Layer 8 of a small transformer language model trained on English Wikipedia (11 layers, counted from 0, width 128).
A neuron adds its activation times its output weights to the MLP's output. To switch it off is to set its activation to zero at one token and run the rest of the model.

Output weights of the MLP neurons that the questions are about. A number n stands for (n - 500) times 0.0022.
n15: 538 224 573 404 461 258 354 496 580 447 658 523 539 332 568 442 586 442 646 378 472 480 580 570 935 500 464 543 534 649 382 622 368 458 205 719 541 383 479 319 703 343 375 193 466 467 500 636 213 262 454 466 635 450 583 313 698 606 488 557 349 596 369 446 473 528 500 548 577 597 517 643 307 591 568 316 572 370 624 576 515 580 345 327 517 566 581 567 589 470 471 714 202 710 788 459 535 488 572 389 687 380 158 410 532 528 705 337 306 577 334 504 513 537 454 491 438 863 345 466 479 713 552 541 721 469 783 725
n20: 590 426 181 484 402 327 664 399 469 523 605 519 474 497 415 442 301 473 677 676 454 617 510 525 369 430 432 521 473 520 448 460 376 493 533 642 406 518 768 584 631 562 521 601 431 473 385 570 527 517 432 512 665 757 452 503 516 584 633 457 360 415 400 595 648 457 443 666 527 538 622 523 704 348 381 699 608 578 422 490 540 468 528 572 231 443 688 648 596 646 651 371 590 197 656 444 568 634 421 359 604 470 507 277 539 401 557 316 674 388 455 536 449 361 218 608 442 374 424 457 487 503 582 527 411 395 704 449
n68: 440 519 536 376 408 696 557 589 451 446 433 569 479 478 486 567 652 556 448 475 621 569 590 617 493 732 539 442 578 518 579 304 427 356 373 273 434 427 478 492 459 387 408 720 390 551 629 453 123 569 612 493 560 585 511 330 694 568 380 376 261 179 655 430 410 683 584 488 587 601 744 334 734 644 276 774 504 389 436 754 450 443 710 488 338 408 606 448 608 716 613 451 693 496 632 413 469 672 600 511 521 375 523 432 374 204 518 403 554 342 440 786 433 424 500 488 378 407 421 600 376 546 593 464 355 524 425 389
n87: 435 342 671 485 612 463 731 366 524 441 300 552 557 512 593 516 595 544 456 495 628 508 480 311 643 582 323 325 759 464 407 496 524 825 591 336 532 546 456 504 520 590 347 373 426 456 430 445 965 713 383 540 542 544 260 600 368 321 408 282 410 348 618 320 555 601 350 433 594 687 574 752 449 500 492 639 586 588 558 383 536 856 515 338 447 667 512 451 695 545 571 549 406 413 458 410 416 456 388 472 263 846 466 286 561 656 264 347 213 588 492 763 279 656 461 466 508 275 717 460 397 682 488 461 526 507 508 580
n95: 468 389 643 485 533 570 484 284 644 488 464 667 643 488 630 524 303 587 345 684 347 457 168 483 550 683 337 504 644 476 428 442 500 603 632 662 359 348 480 500 480 379 353 439 488 402 472 438 438 512 663 361 715 761 488 393 370 384 315 367 690 302 417 626 449 496 391 599 701 608 561 485 583 595 447 702 528 631 489 336 564 723 540 517 500 268 443 372 284 699 609 370 367 465 131 554 280 571 527 586 319 767 417 378 620 492 589 432 431 405 286 449 678 330 660 450 650 532 570 685 520 749 439 670 717 485 631 385
n104: 422 563 450 684 599 397 516 500 527 407 320 532 667 477 507 627 616 266 512 256 367 500 581 612 496 370 636 373 655 242 477 489 530 665 609 601 398 432 546 452 399 348 674 621 594 360 762 428 482 368 521 531 478 676 462 519 396 402 555 544 478 691 416 546 736 567 583 417 545 508 551 511 669 424 571 353 496 273 357 319 614 336 475 610 613 386 826 531 712 707 383 508 590 477 260 280 323 765 566 409 723 561 327 645 442 619 376 681 433 370 373 566 485 332 366 682 462 431 414 579 477 426 360 328 632 279 730 672
n110: 316 563 786 658 354 303 355 434 455 579 460 598 420 512 484 448 578 226 464 340 453 587 228 373 360 492 334 629 683 492 308 524 512 629 555 433 691 475 66 492 418 431 662 521 393 592 681 512 456 488 397 471 607 384 399 456 512 427 335 365 504 440 525 436 675 598 322 329 437 492 711 393 670 773 426 399 348 306 697 553 391 442 268 393 365 716 641 585 731 545 536 525 607 353 786 335 736 556 527 424 515 640 437 591 325 539 385 674 714 628 626 452 512 876 447 428 444 568 508 525 524 523 589 594 331 545 594 705
n161: 452 202 369 438 447 580 164 422 613 420 552 444 386 352 508 341 430 534 444 449 778 336 591 541 404 526 146 562 383 590 535 479 606 410 546 596 560 254 599 358 352 522 282 218 456 534 733 411 500 517 516 581 565 526 521 393 383 657 459 725 593 367 500 526 550 296 580 620 638 387 690 594 495 628 482 541 584 716 673 595 647 430 620 958 513 351 425 617 450 307 352 544 469 696 567 458 798 534 380 351 94 509 532 284 516 827 538 660 450 472 463 717 560 688 585 604 534 281 632 400 242 450 687 731 392 644 404 354
n168: 586 408 686 609 546 538 733 686 390 587 516 663 385 540 617 289 553 451 358 715 488 246 316 317 328 371 647 399 447 115 295 655 452 686 381 658 536 702 528 521 582 562 450 575 558 540 401 715 405 404 426 485 581 282 395 731 496 382 461 559 429 605 670 439 663 516 456 210 362 611 604 365 696 359 500 449 500 581 391 512 686 581 620 591 426 604 359 349 327 409 508 342 455 680 458 618 827 472 348 532 550 609 823 450 600 516 409 101 476 469 519 535 496 370 558 530 371 338 579 314 707 762 473 559 587 413 480 464
n316: 166 513 532 620 384 253 102 504 735 577 633 512 413 357 576 250 622 429 579 638 472 394 302 710 484 457 464 638 466 422 205 614 599 579 214 516 686 206 575 500 361 665 375 743 831 702 534 512 278 455 454 496 694 297 600 650 702 542 345 448 435 521 404 566 398 536 299 586 720 466 504 357 443 662 530 632 496 533 456 710 448 313 693 393 466 471 628 349 618 376 718 718 449 644 435 614 303 558 420 611 305 380 430 688 622 325 410 416 508 505 299 500 542 622 454 368 616 383 651 474 677 657 464 488 570 663 512 488
n337: 545 518 524 690 268 308 432 462 744 311 276 516 375 634 547 703 743 504 456 541 190 612 678 902 517 654 614 377 718 299 344 823 187 575 409 569 487 335 689 591 509 723 627 234 518 557 549 435 920 322 705 607 387 368 491 421 769 604 316 615 461 337 574 575 215 462 426 687 487 594 337 534 514 561 757 441 401 182 521 327 682 454 435 519 446 461 568 655 517 559 695 414 190 348 468 453 302 335 547 744 546 338 551 536 575 324 457 575 402 413 462 339 689 543 524 430 478 619 361 571 448 449 470 625 439 701 321 408
n357: 329 482 336 674 367 482 454 407 384 569 456 392 571 631 436 487 327 589 416 377 624 704 178 811 547 414 593 569 598 395 451 513 513 243 652 603 386 95 504 555 639 612 468 536 871 658 509 666 680 474 836 364 538 504 549 473 457 548 825 472 418 354 300 67 622 144 565 716 552 608 309 432 467 544 482 526 156 553 534 594 337 525 377 330 311 610 364 487 358 659 417 541 482 469 319 474 616 211 735 658 513 698 831 609 492 401 730 402 483 529 496 367 500 483 306 477 540 606 673 404 565 427 333 530 599 620 539 690
n363: 544 381 379 401 594 467 529 291 504 353 790 456 658 664 374 556 560 361 345 595 496 582 492 604 508 431 690 409 508 650 456 442 590 552 418 539 700 640 413 282 548 343 500 614 549 645 318 469 792 735 239 411 236 654 714 258 542 504 523 471 609 857 571 559 707 496 500 665 283 295 341 670 421 551 496 473 411 631 534 540 382 617 463 525 722 437 451 600 461 614 512 488 646 311 280 519 388 484 527 390 583 264 458 594 504 597 644 480 477 283 451 300 532 419 374 651 112 675 437 628 559 339 431 651 349 515 373 635
n373: 468 430 661 676 578 496 553 450 601 500 448 627 583 371 266 560 582 568 564 680 527 535 488 454 496 467 408 223 737 342 431 352 559 384 500 473 457 653 659 545 621 387 640 708 516 354 712 253 531 445 478 536 557 329 452 619 477 395 470 362 465 540 471 532 564 396 429 450 282 637 484 557 714 579 435 408 545 228 634 604 453 215 630 419 654 694 430 407 523 423 700 480 195 618 425 508 542 476 512 681 443 310 730 619 523 523 328 400 654 757 568 384 293 442 269 289 460 440 641 436 692 750 331 52 608 682 519 651
n413: 344 455 634 672 495 473 581 303 359 547 233 541 674 375 487 711 253 513 491 570 500 500 593 642 635 644 462 672 637 574 491 603 409 645 672 598 413 373 343 550 416 171 414 415 571 240 791 629 692 250 520 693 267 526 601 710 305 572 279 289 479 478 808 517 481 492 276 568 415 615 338 588 385 596 743 614 240 605 575 624 591 563 569 537 518 491 617 964 419 536 526 513 513 665 605 359 449 543 319 491 579 322 702 509 276 449 332 443 653 194 620 199 268 440 534 542 395 544 663 433 237 618 508 795 402 586 407 417
n418: 593 478 486 412 491 729 470 345 584 407 305 523 748 807 404 783 433 413 475 318 516 663 420 286 356 628 317 500 760 413 643 598 607 525 590 524 673 716 562 569 740 483 363 411 411 319 356 398 552 525 416 522 149 521 164 400 508 648 627 639 476 732 687 628 703 589 373 603 249 357 449 437 539 426 589 767 644 617 341 161 481 369 446 451 483 475 568 466 439 542 582 351 576 385 604 472 269 475 488 566 492 331 565 394 406 642 508 296 709 445 480 683 745 589 523 518 334 600 426 410 369 508 652 658 473 570 295 272

Each question names a token from some text and the token that comes next. It shows the activations a of the neurons there, in the order above. A number n stands for (n - 500) times 0.035.

Then comes g, the gradient of the next token's log-probability with respect to the MLP's output, scaled to length 1. A neuron's effect is roughly proportional to its activation times (output weights . g). A number n stands for (n - 500) times 0.00076.

" ro", then "y"
a: 497 500 500 500 500 500 500 500 498 502 515 500 734 500 500 500
g: 445 464 445 568 419 557 575 381 448 471 554 419 329 598 464 496 308 478 320 577 374 639 572 538 533 492 480 357 490 532 559 437 627 790 682 433 610 493 414 493 495 575 494 733 320 526 521 584 496 551 456 572 463 454 414 323 626 592 688 472 379 548 520 721 550 638 391 453 467 414 705 596 420 253 703 367 302 502 497 596 641 663 366 529 519 628 668 509 548 485 493 484 703 461 298 554 367 318 643 575 544 253 682 763 412 419 530 374 574 401 483 281 496 254 618 404 562 722 581 438 513 349 232 472 521 463 474 492
Which neuron, switched off, lowers the next token's probability most? n363

" D", then "ie"
a: 500 500 500 500 500 500 500 500 703 500 500 500 500 500 500 500
g: 194 477 622 618 504 392 502 519 571 694 575 759 506 503 441 503 570 403 566 536 485 492 437 376 401 572 425 544 531 580 521 705 231 524 471 554 628 465 519 485 538 616 552 449 326 313 438 657 581 490 485 472 266 556 398 631 603 400 533 578 362 508 463 267 571 392 543 514 299 510 547 554 460 579 610 774 470 663 699 402 548 445 504 711 533 393 602 242 274 629 594 512 469 495 590 843 559 361 494 556 346 557 477 359 463 493 537 441 490 183 190 578 356 447 532 547 567 551 548 472 406 581 501 691 523 482 433 432
Which neuron, switched off, lowers the next token's probability most? n168

"s", then " and"
a: 500 652 542 500 500 558 497 582 500 500 500 500 500 500 500 565
g: 659 521 584 435 295 527 576 521 702 437 488 482 800 527 400 493 506 504 552 542 538 594 486 393 541 409 367 557 643 431 595 482 678 414 422 425 421 419 278 330 671 748 493 400 324 630 509 718 558 492 482 358 556 638 713 516 383 509 451 478 563 186 576 576 586 353 514 461 477 461 432 604 332 432 462 517 368 557 642 612 517 734 689 506 323 399 501 647 493 507 452 474 706 331 567 298 499 366 315 429 471 600 473 333 650 474 380 506 645 282 390 606 458 377 304 538 611 634 350 697 413 438 474 518 463 690 588 572
Which two neurons, each switched off alone, lower its probability most, in order? n20, n161

"e", then ","
a: 500 515 500 500 500 500 500 500 500 500 500 500 500 500 500 500
g: 543 555 460 522 437 472 543 503 592 494 553 291 563 326 473 697 570 541 652 679 388 737 371 325 464 609 315 586 608 561 460 449 619 501 338 470 328 450 292 568 584 234 416 676 466 401 658 656 425 604 393 503 810 391 563 455 477 444 378 441 348 675 530 554 516 500 739 384 502 501 530 608 566 423 428 586 540 372 527 686 423 525 465 568 466 342 635 426 577 496 575 516 394 570 527 550 407 214 293 444 463 430 560 473 640 610 523 561 528 156 500 847 339 424 325 498 590 520 548 617 370 629 442 528 435 488 536 610
Which neuron, switched off, lowers the next token's probability most? n20

"ely", then " in"
a: 496 500 499 520 499 500 737 508 500 500 539 498 520 500 500 523
g: 584 466 413 719 237 536 528 392 574 322 649 623 441 430 522 408 555 403 501 586 408 516 514 516 350 310 209 547 680 346 484 576 382 504 550 516 672 488 508 493 626 463 793 594 545 677 536 534 490 496 565 618 513 296 583 398 511 512 638 424 583 305 604 553 552 296 295 486 375 526 651 544 503 335 659 447 584 399 643 401 398 385 456 417 661 589 382 618 485 664 338 709 432 244 385 724 506 524 609 652 427 585 499 445 373 354 569 552 605 317 502 545 416 490 308 579 369 523 477 602 442 292 508 713 520 570 610 618
Which neuron, switched off, lowers the next token's probability most? n110

" st", then "re"
a: 500 500 500 794 500 500 500 499 500 534 500 500 495 500 501 500
g: 528 675 570 455 496 464 359 384 569 483 528 617 683 539 377 524 387 656 453 329 535 444 688 406 579 704 363 560 563 550 517 430 576 384 480 305 374 577 576 565 338 465 533 510 379 587 633 532 535 505 375 555 590 264 300 468 670 293 484 470 397 383 548 370 478 337 457 382 443 625 623 453 731 386 552 586 457 448 455 486 600 649 287 615 730 606 537 636 560 439 279 597 402 565 634 409 313 313 680 411 606 468 568 511 647 469 470 415 361 514 653 551 605 616 491 422 399 440 572 275 588 281 682 498 575 831 319 577
Which neuron, switched off, lowers the next token's probability most? n87

"es", then " m"
a: 500 514 495 500 500 595 562 502 500 499 500 500 496 502 500 664
g: 651 413 503 564 476 480 466 821 470 405 496 457 480 475 465 614 419 558 292 589 368 560 546 541 590 440 661 419 575 325 393 597 433 475 545 535 601 613 530 529 601 742 633 501 679 461 542 472 465 413 729 498 616 674 447 565 469 474 471 628 436 535 563 490 490 445 410 374 760 311 246 489 547 583 386 335 262 521 390 616 598 290 142 631 383 551 468 444 667 426 472 562 423 623 579 554 337 477 591 543 665 501 298 603 342 600 463 417 358 583 474 621 590 490 468 349 183 438 563 466 290 437 623 377 667 559 569 600
Which neuron, switched off, raises the next token's probability most? n418

"ight", then " d"
a: 500 500 714 500 501 571 500 500 543 500 500 568 500 500 500 500
g: 396 418 531 393 428 337 650 683 468 541 586 684 662 700 492 597 641 330 491 520 480 500 463 564 434 433 388 686 515 457 577 585 579 400 614 407 551 402 347 881 455 585 539 485 379 393 675 375 509 546 345 300 555 479 607 469 371 434 545 641 667 542 420 533 402 699 216 611 444 321 528 760 552 462 394 371 367 380 649 528 509 520 233 450 471 277 629 501 402 727 544 440 483 359 662 347 463 322 427 591 469 680 523 546 437 646 387 362 539 491 342 505 593 432 455 340 616 409 433 497 552 647 536 644 574 563 525 561
Which neuron, switched off, raises the next token's probability most? n68

"o", then "i"
a: 500 500 500 496 500 500 500 500 620 500 500 500 500 500 591 500
g: 286 605 515 598 482 476 357 686 639 587 611 536 643 464 508 499 490 506 505 582 541 615 480 495 495 378 588 500 394 568 519 525 263 552 411 639 409 497 601 713 617 431 264 539 485 432 551 460 463 230 653 475 418 452 468 308 793 391 590 418 591 672 497 666 467 381 458 580 458 530 459 620 454 501 593 462 405 606 219 551 450 619 435 462 559 609 397 642 394 673 539 302 630 605 325 566 409 518 469 574 410 403 575 574 552 518 519 474 591 205 690 500 280 580 652 645 510 524 181 419 569 614 562 167 386 410 560 386
Which neuron, switched off, lowers the next token's probability most? n413

"ook", then "-"
a: 500 545 506 500 500 500 500 500 500 500 500 500 497 500 500 500
g: 644 308 526 541 375 524 599 382 512 412 688 670 394 421 507 625 586 684 435 524 353 423 449 386 512 539 510 537 595 701 423 259 585 376 655 571 537 429 512 305 741 601 473 641 502 471 474 855 445 460 391 527 640 491 463 478 507 570 508 494 445 517 347 368 529 544 481 622 419 294 426 553 452 413 636 585 586 492 620 516 303 408 515 600 360 261 618 604 475 614 519 481 530 479 617 536 490 486 524 404 379 449 727 307 434 573 575 582 548 493 449 672 386 647 508 288 429 350 290 520 744 749 669 221 414 421 346 413
Which neuron, switched off, lowers the next token's probability most? n20

"y", then "'"
a: 500 723 683 500 500 500 500 500 500 499 651 499 500 500 500 500
g: 535 596 513 563 450 674 628 534 463 408 632 553 311 517 289 603 290 457 216 407 443 549 363 666 383 531 731 427 499 558 426 515 586 583 441 568 593 314 477 502 457 417 532 542 501 425 521 388 462 324 750 559 504 540 231 579 493 791 653 305 475 608 386 476 426 467 493 561 543 755 487 465 504 434 694 422 372 748 601 375 595 344 658 541 629 422 424 559 495 671 612 494 365 506 282 496 496 529 364 559 554 597 451 514 410 835 338 640 496 399 461 499 533 630 654 628 334 438 383 427 585 457 324 492 465 496 323 540
Which neuron, switched off, lowers the next token's probability most? n337

"al", then " other"
a: 500 500 737 500 598 500 500 499 500 502 500 567 500 498 500 500
g: 310 646 460 458 603 484 314 488 365 467 385 701 465 507 439 555 595 598 476 481 497 480 621 611 596 549 391 365 622 595 303 316 486 652 539 583 570 457 453 442 415 363 301 366 493 645 531 449 531 675 572 540 642 651 352 599 529 527 425 446 596 354 400 327 417 609 644 256 495 396 323 243 528 543 659 313 551 664 484 417 618 537 553 278 562 564 561 393 651 380 486 601 463 392 383 364 530 552 379 336 662 637 641 750 589 514 500 663 607 530 472 485 584 417 413 430 476 497 665 537 718 355 468 468 786 591 549 211
Which neuron, switched off, lowers the next token's probability most? n95

" to", then " the"
a: 500 688 498 500 500 500 507 500 500 500 500 500 500 737 500 500
g: 523 632 448 593 485 360 652 370 365 517 617 675 627 365 570 417 470 536 450 505 510 493 721 553 404 540 500 433 425 511 490 517 451 424 528 417 747 577 639 447 400 515 628 523 569 493 664 503 554 396 652 542 663 320 598 642 584 557 657 441 540 384 594 635 555 335 506 518 345 465 478 577 281 429 440 657 487 466 406 617 458 139 637 490 538 488 431 375 295 417 613 355 501 268 292 362 517 273 409 400 431 548 616 593 478 778 233 587 675 585 586 507 567 569 552 457 537 293 391 798 432 479 371 501 505 324 560 669
Which neuron, switched off, lowers the next token's probability most? n373

" S", then "ac"
a: 500 500 500 500 500 682 500 500 496 500 500 500 500 500 670 518
g: 630 246 498 539 720 552 491 586 375 589 511 172 615 404 634 553 421 455 539 452 571 527 406 474 568 243 527 501 504 425 380 532 491 482 456 713 412 468 623 494 449 465 491 521 618 465 477 376 426 498 499 545 558 446 483 742 585 472 478 602 625 522 427 416 310 468 188 400 566 295 472 737 544 605 618 339 567 328 305 579 792 378 541 525 274 534 431 646 551 442 425 250 402 548 588 538 511 584 569 489 534 621 487 427 469 603 281 545 587 543 452 306 432 552 549 605 589 656 444 536 514 478 642 857 518 608 569 287
Which two neurons, each switched off alone, lower its probability most, in order? n413, n104

" st", then "ay"
a: 500 500 500 599 496 500 500 500 500 526 500 500 500 500 543 500
g: 383 259 472 663 733 506 440 511 558 511 576 493 239 509 415 412 506 458 524 530 483 583 637 421 460 719 381 362 446 696 576 462 297 596 365 571 396 595 514 572 512 373 487 523 617 381 390 219 449 532 502 492 398 396 491 471 546 519 592 497 663 468 388 377 733 510 732 395 595 449 514 615 501 423 487 654 656 529 442 583 525 546 503 400 465 354 478 439 583 421 701 630 552 634 393 361 481 251 528 623 406 533 626 270 455 483 627 657 556 431 561 572 609 427 434 510 276 689 778 561 551 356 288 202 636 572 671 465
Which neuron, switched off, lowers the next token's probability most? n87

" e", then "it"
a: 500 618 498 496 642 500 500 500 500 739 500 500 500 500 500 500
g: 596 620 441 474 377 731 460 564 509 688 513 602 457 517 438 410 416 391 669 565 606 568 331 520 479 587 291 536 482 492 360 770 502 587 503 578 472 493 705 455 376 751 579 659 462 600 589 352 456 291 416 285 535 526 385 467 587 593 447 345 496 370 450 504 662 488 676 438 412 435 469 515 278 282 616 309 436 581 390 340 346 245 535 497 447 454 408 635 374 469 625 472 397 614 753 645 559 589 340 776 593 553 622 337 652 434 502 369 563 388 498 394 512 528 512 594 633 673 409 566 675 471 355 570 551 426 518 320
Which neuron, switched off, lowers the next token's probability most? n316

"ies", then ".\n\n"
a: 500 496 495 500 500 498 549 571 499 500 500 500 500 500 500 500
g: 568 568 530 501 363 600 584 403 547 588 445 634 537 386 659 408 374 511 710 501 584 597 407 681 669 508 396 551 572 262 492 389 512 379 196 604 335 526 542 367 497 477 254 554 313 607 516 374 494 547 628 457 446 390 457 452 564 347 594 714 437 489 438 538 434 660 573 604 389 683 405 626 487 398 555 553 590 712 454 504 411 397 972 373 652 608 461 534 320 591 472 406 545 483 593 744 493 398 429 297 692 282 437 387 429 620 480 548 611 460 476 465 555 445 503 575 538 400 629 463 591 486 502 556 257 447 429 360
Which neuron, switched off, raises the next token's probability most? n110

"ro", then "w"
a: 500 500 500 535 695 500 500 500 658 497 500 500 677 497 525 500
g: 551 369 453 434 519 587 414 304 572 438 694 690 523 343 419 541 418 336 296 367 481 493 785 229 705 612 613 670 566 503 369 695 660 394 661 285 510 407 425 526 637 436 424 520 386 567 394 358 524 661 428 451 646 582 424 342 558 325 445 533 481 495 407 833 518 362 699 322 466 509 602 511 563 429 577 376 383 595 440 413 435 542 537 495 742 510 614 342 500 408 578 396 563 486 285 431 507 608 532 643 386 408 531 615 521 429 442 598 359 384 559 649 602 381 448 424 521 674 637 600 518 653 355 643 642 464 463 463
Which neuron, switched off, lowers the next token's probability most? n95

" de", then "em"
a: 500 500 500 571 500 500 524 500 496 500 500 500 663 500 500 500
g: 409 858 477 621 592 525 617 735 613 317 562 388 535 598 585 630 444 495 439 429 490 620 588 567 656 500 500 571 293 416 441 503 508 427 462 202 518 455 474 471 428 555 491 655 589 423 494 374 476 363 651 511 672 504 726 425 427 472 668 577 312 383 645 414 405 548 453 348 640 378 167 601 336 492 433 610 397 306 407 418 456 524 667 530 544 468 340 356 658 541 396 434 421 316 516 494 520 371 279 788 406 403 628 486 583 538 545 514 346 416 621 433 710 421 511 622 578 612 468 664 650 509 469 638 402 531 436 532
Which neuron, switched off, raises the next token's probability most? n87

"a", then "e"
a: 500 500 500 514 500 495 640 555 500 500 500 500 500 500 500 500
g: 412 548 388 338 548 587 648 496 540 480 688 419 447 368 607 691 637 484 376 579 503 267 626 413 599 565 572 456 652 392 472 604 443 611 350 333 552 675 278 562 456 295 786 548 403 626 501 543 560 614 523 389 252 524 527 640 511 790 591 606 380 366 418 407 340 577 721 301 394 457 284 483 455 703 454 351 360 421 687 548 635 412 377 580 639 540 542 450 464 539 360 349 540 395 404 567 339 419 502 501 510 678 549 484 607 490 604 490 455 409 325 444 495 427 466 484 484 356 634 612 710 721 355 467 518 508 633 536
Which neuron, switched off, raises the next token's probability most? n161

"-", then "j"
a: 497 500 497 500 500 707 500 500 500 496 496 500 500 500 500 500
g: 638 482 504 663 651 384 441 416 449 619 510 401 385 577 532 490 572 502 677 572 705 271 321 412 582 487 580 508 512 523 576 440 438 392 589 607 576 453 522 349 374 653 337 595 411 341 584 543 576 424 507 328 730 358 496 555 459 598 513 522 770 627 407 519 422 463 703 693 523 371 577 329 517 614 301 503 392 525 555 508 446 277 384 580 383 576 409 494 267 329 571 324 656 698 589 528 569 584 472 491 677 558 590 524 478 648 442 208 565 426 703 174 414 569 460 593 561 484 461 586 457 585 621 329 530 322 559 316
Which neuron, switched off, raises the next token's probability most? n104

" st", then "art"
a: 500 500 500 620 500 500 500 500 500 557 500 500 519 500 556 500
g: 531 523 575 611 503 256 539 621 483 454 353 290 450 352 649 487 478 451 516 483 499 407 400 626 390 647 579 608 425 520 404 527 494 250 567 430 421 584 462 481 657 527 534 661 376 375 409 515 544 617 569 471 533 583 638 413 511 786 509 401 387 456 538 302 513 498 539 530 553 560 540 394 554 596 441 421 498 555 743 602 867 430 411 336 707 511 581 569 403 554 592 190 437 591 642 289 501 397 202 548 515 465 519 725 608 288 357 515 223 477 447 628 670 431 685 452 514 467 470 547 390 616 519 686 589 433 361 468
Which neuron, switched off, lowers the next token's probability most? n413

" re", then "t"
a: 500 498 500 497 500 500 500 500 500 621 500 500 500 500 500 500
g: 365 591 532 516 530 545 676 528 484 456 454 521 546 451 627 555 614 584 418 585 405 432 346 592 557 483 186 523 392 439 457 433 401 474 597 397 650 422 319 532 443 727 574 552 343 320 533 656 564 304 476 691 374 430 597 601 629 637 473 469 396 604 412 518 646 661 259 510 413 652 405 487 535 490 562 345 643 413 386 655 692 457 445 405 333 386 516 537 505 424 480 413 429 540 604 368 230 699 404 343 551 512 382 649 804 653 533 669 578 599 698 509 687 613 483 655 373 469 409 491 380 406 426 688 311 478 502 284
Which neuron, switched off, lowers the next token's probability most? n316

"st", then "op"
a: 500 500 500 496 500 500 500 500 500 496 500 771 500 500 567 500
g: 784 228 463 553 592 627 701 530 472 475 392 458 591 555 468 503 548 354 457 409 609 350 664 446 494 497 651 653 628 305 519 693 428 426 593 553 457 484 614 387 658 398 409 682 625 491 552 372 630 573 612 444 384 453 691 568 387 361 575 594 685 527 390 445 619 532 606 565 384 442 355 428 558 585 471 456 495 533 340 430 214 334 662 523 296 530 502 352 621 370 270 342 810 428 503 512 452 501 388 752 482 507 386 456 491 512 512 496 373 645 656 317 499 524 440 598 577 343 510 494 702 523 436 283 601 401 395 561
Which neuron, switched off, lowers the next token's probability most? n357

"s", then " of"
a: 500 560 500 500 500 496 534 497 500 500 500 500 500 500 500 554
g: 426 605 509 503 508 296 605 467 405 461 555 363 444 657 368 441 368 575 683 554 578 532 723 550 403 452 579 333 589 494 893 447 524 577 734 403 544 537 367 339 550 575 444 498 541 639 489 530 533 481 328 413 455 264 250 434 548 553 537 413 484 305 625 493 413 400 353 433 283 339 573 375 598 416 588 524 557 438 399 452 344 564 562 534 479 461 603 509 383 568 777 662 528 470 357 574 372 566 584 503 223 750 520 659 558 428 317 535 573 693 459 620 387 603 490 567 566 537 307 579 661 429 777 518 501 457 422 552
Which neuron, switched off, lowers the next token's probability most? n418

" He", then " also"
a: 500 500 500 523 496 500 685 502 498 500 570 500 500 500 495 500
g: 248 422 471 391 652 570 320 458 605 475 392 572 457 591 560 637 577 520 689 589 649 454 500 452 208 655 501 407 297 474 544 484 416 471 383 619 547 556 325 334 559 384 527 580 377 505 410 575 409 501 596 469 471 435 548 796 627 531 576 532 365 546 463 616 696 537 669 365 346 398 654 573 679 331 378 718 512 631 621 437 428 568 684 503 474 598 554 524 448 561 773 261 561 438 413 550 442 421 265 547 583 619 483 339 211 563 312 683 487 241 476 450 519 494 443 416 587 426 559 381 527 372 621 603 491 611 508 567
Which neuron, switched off, lowers the next token's probability most? n110

"ent", then " to"
a: 500 500 500 522 524 500 834 500 496 500 500 500 500 500 500 503
g: 514 639 526 535 266 638 549 373 344 609 427 504 662 418 653 444 558 528 393 606 564 584 470 380 527 792 302 262 401 469 447 522 452 337 542 347 349 528 466 278 387 465 422 619 428 547 463 674 563 361 518 470 572 304 583 425 389 516 349 483 584 430 297 540 460 539 666 476 607 652 611 566 570 520 322 385 532 588 423 470 604 471 449 487 226 313 918 538 563 418 619 521 320 760 664 632 496 513 612 463 546 504 712 572 392 441 676 590 613 442 452 494 478 618 370 503 518 483 358 594 437 401 388 535 465 603 556 683
Which neuron, switched off, lowers the next token's probability most? n110

"L", then "B"
a: 500 500 649 499 498 519 500 500 500 498 500 500 500 500 548 500
g: 565 508 513 373 561 333 537 368 721 648 679 677 350 467 369 531 488 369 503 461 196 410 584 599 204 719 508 525 508 550 358 450 351 347 672 512 691 668 516 568 506 351 462 556 497 546 628 450 535 503 624 614 615 564 430 387 517 867 391 454 577 428 487 413 559 498 484 569 539 538 431 511 726 268 618 560 670 470 494 575 351 365 583 550 531 511 283 360 632 579 301 509 390 656 511 457 561 494 587 711 532 476 692 277 492 582 363 468 513 556 507 424 497 544 435 518 569 565 260 500 414 474 561 546 411 262 456 315
Which neuron, switched off, lowers the next token's probability most? n68

" j", then "ust"
a: 500 500 500 496 500 500 498 500 500 500 500 500 590 500 500 500
g: 463 616 679 657 607 483 264 450 466 314 447 539 607 380 444 556 557 337 538 462 221 504 640 661 607 570 418 465 389 434 413 528 428 419 392 352 642 300 306 481 496 507 456 449 514 369 419 408 556 611 459 405 465 531 394 476 493 469 447 723 804 402 452 137 624 399 303 532 707 502 578 350 683 524 665 639 473 626 303 396 511 528 670 339 681 387 644 600 642 466 429 422 581 476 531 366 645 499 453 716 524 641 508 516 593 274 386 500 719 526 410 599 511 557 463 409 641 544 545 588 540 471 439 589 640 607 420 465
Which neuron, switched off, raises the next token's probability most? n363

"or", then "f"
a: 500 577 497 500 500 500 500 500 500 500 500 500 500 500 500 500
g: 545 442 510 496 645 547 402 409 326 452 427 574 645 459 451 330 350 382 692 438 584 283 616 434 340 438 664 623 486 480 516 414 534 319 490 494 637 383 600 526 479 369 564 484 503 267 507 383 431 580 395 668 568 642 357 696 559 640 477 705 513 490 539 407 377 473 739 693 678 623 588 608 581 493 424 531 807 619 321 671 440 300 307 282 620 596 451 584 278 368 403 431 598 439 485 544 528 490 321 460 486 445 571 648 566 688 471 346 577 344 470 461 509 478 335 510 544 421 396 793 610 576 521 431 567 407 412 661
Which neuron, switched off, lowers the next token's probability most? n20

"4", then ")\n"
a: 500 500 733 500 500 500 500 500 500 500 500 500 500 498 500 500
g: 412 412 523 528 530 551 551 501 556 523 490 382 406 541 412 674 467 368 594 421 640 546 468 468 470 361 451 395 456 518 561 332 375 471 564 625 443 340 422 436 484 724 687 354 323 399 278 456 388 586 432 644 280 589 322 505 405 565 410 615 592 667 522 667 537 221 653 439 461 645 580 575 413 596 496 463 495 524 401 470 539 494 443 506 592 437 444 322 650 566 472 632 242 563 477 710 555 418 568 624 836 525 508 704 352 474 614 754 467 361 652 202 637 470 400 513 523 318 653 347 561 633 519 747 571 434 419 506
Which neuron, switched off, raises the next token's probability most? n68

"al", then "ist"
a: 500 499 525 500 500 500 498 500 500 499 500 495 497 500 500 500
g: 316 504 348 567 697 456 444 463 623 551 299 595 389 414 513 484 379 611 528 432 728 380 455 560 607 411 789 606 504 438 712 195 425 754 433 654 543 385 513 619 429 592 578 542 699 510 389 186 548 429 594 715 501 607 391 455 474 692 477 583 510 536 530 659 713 524 472 292 451 587 391 547 377 546 534 463 626 495 588 478 341 578 563 398 501 532 560 528 367 311 664 460 482 576 413 446 352 611 391 587 307 526 419 363 638 491 458 565 423 403 638 419 665 428 681 624 395 311 472 484 583 248 416 526 543 404 430 447
Which neuron, switched off, raises the next token's probability most? n68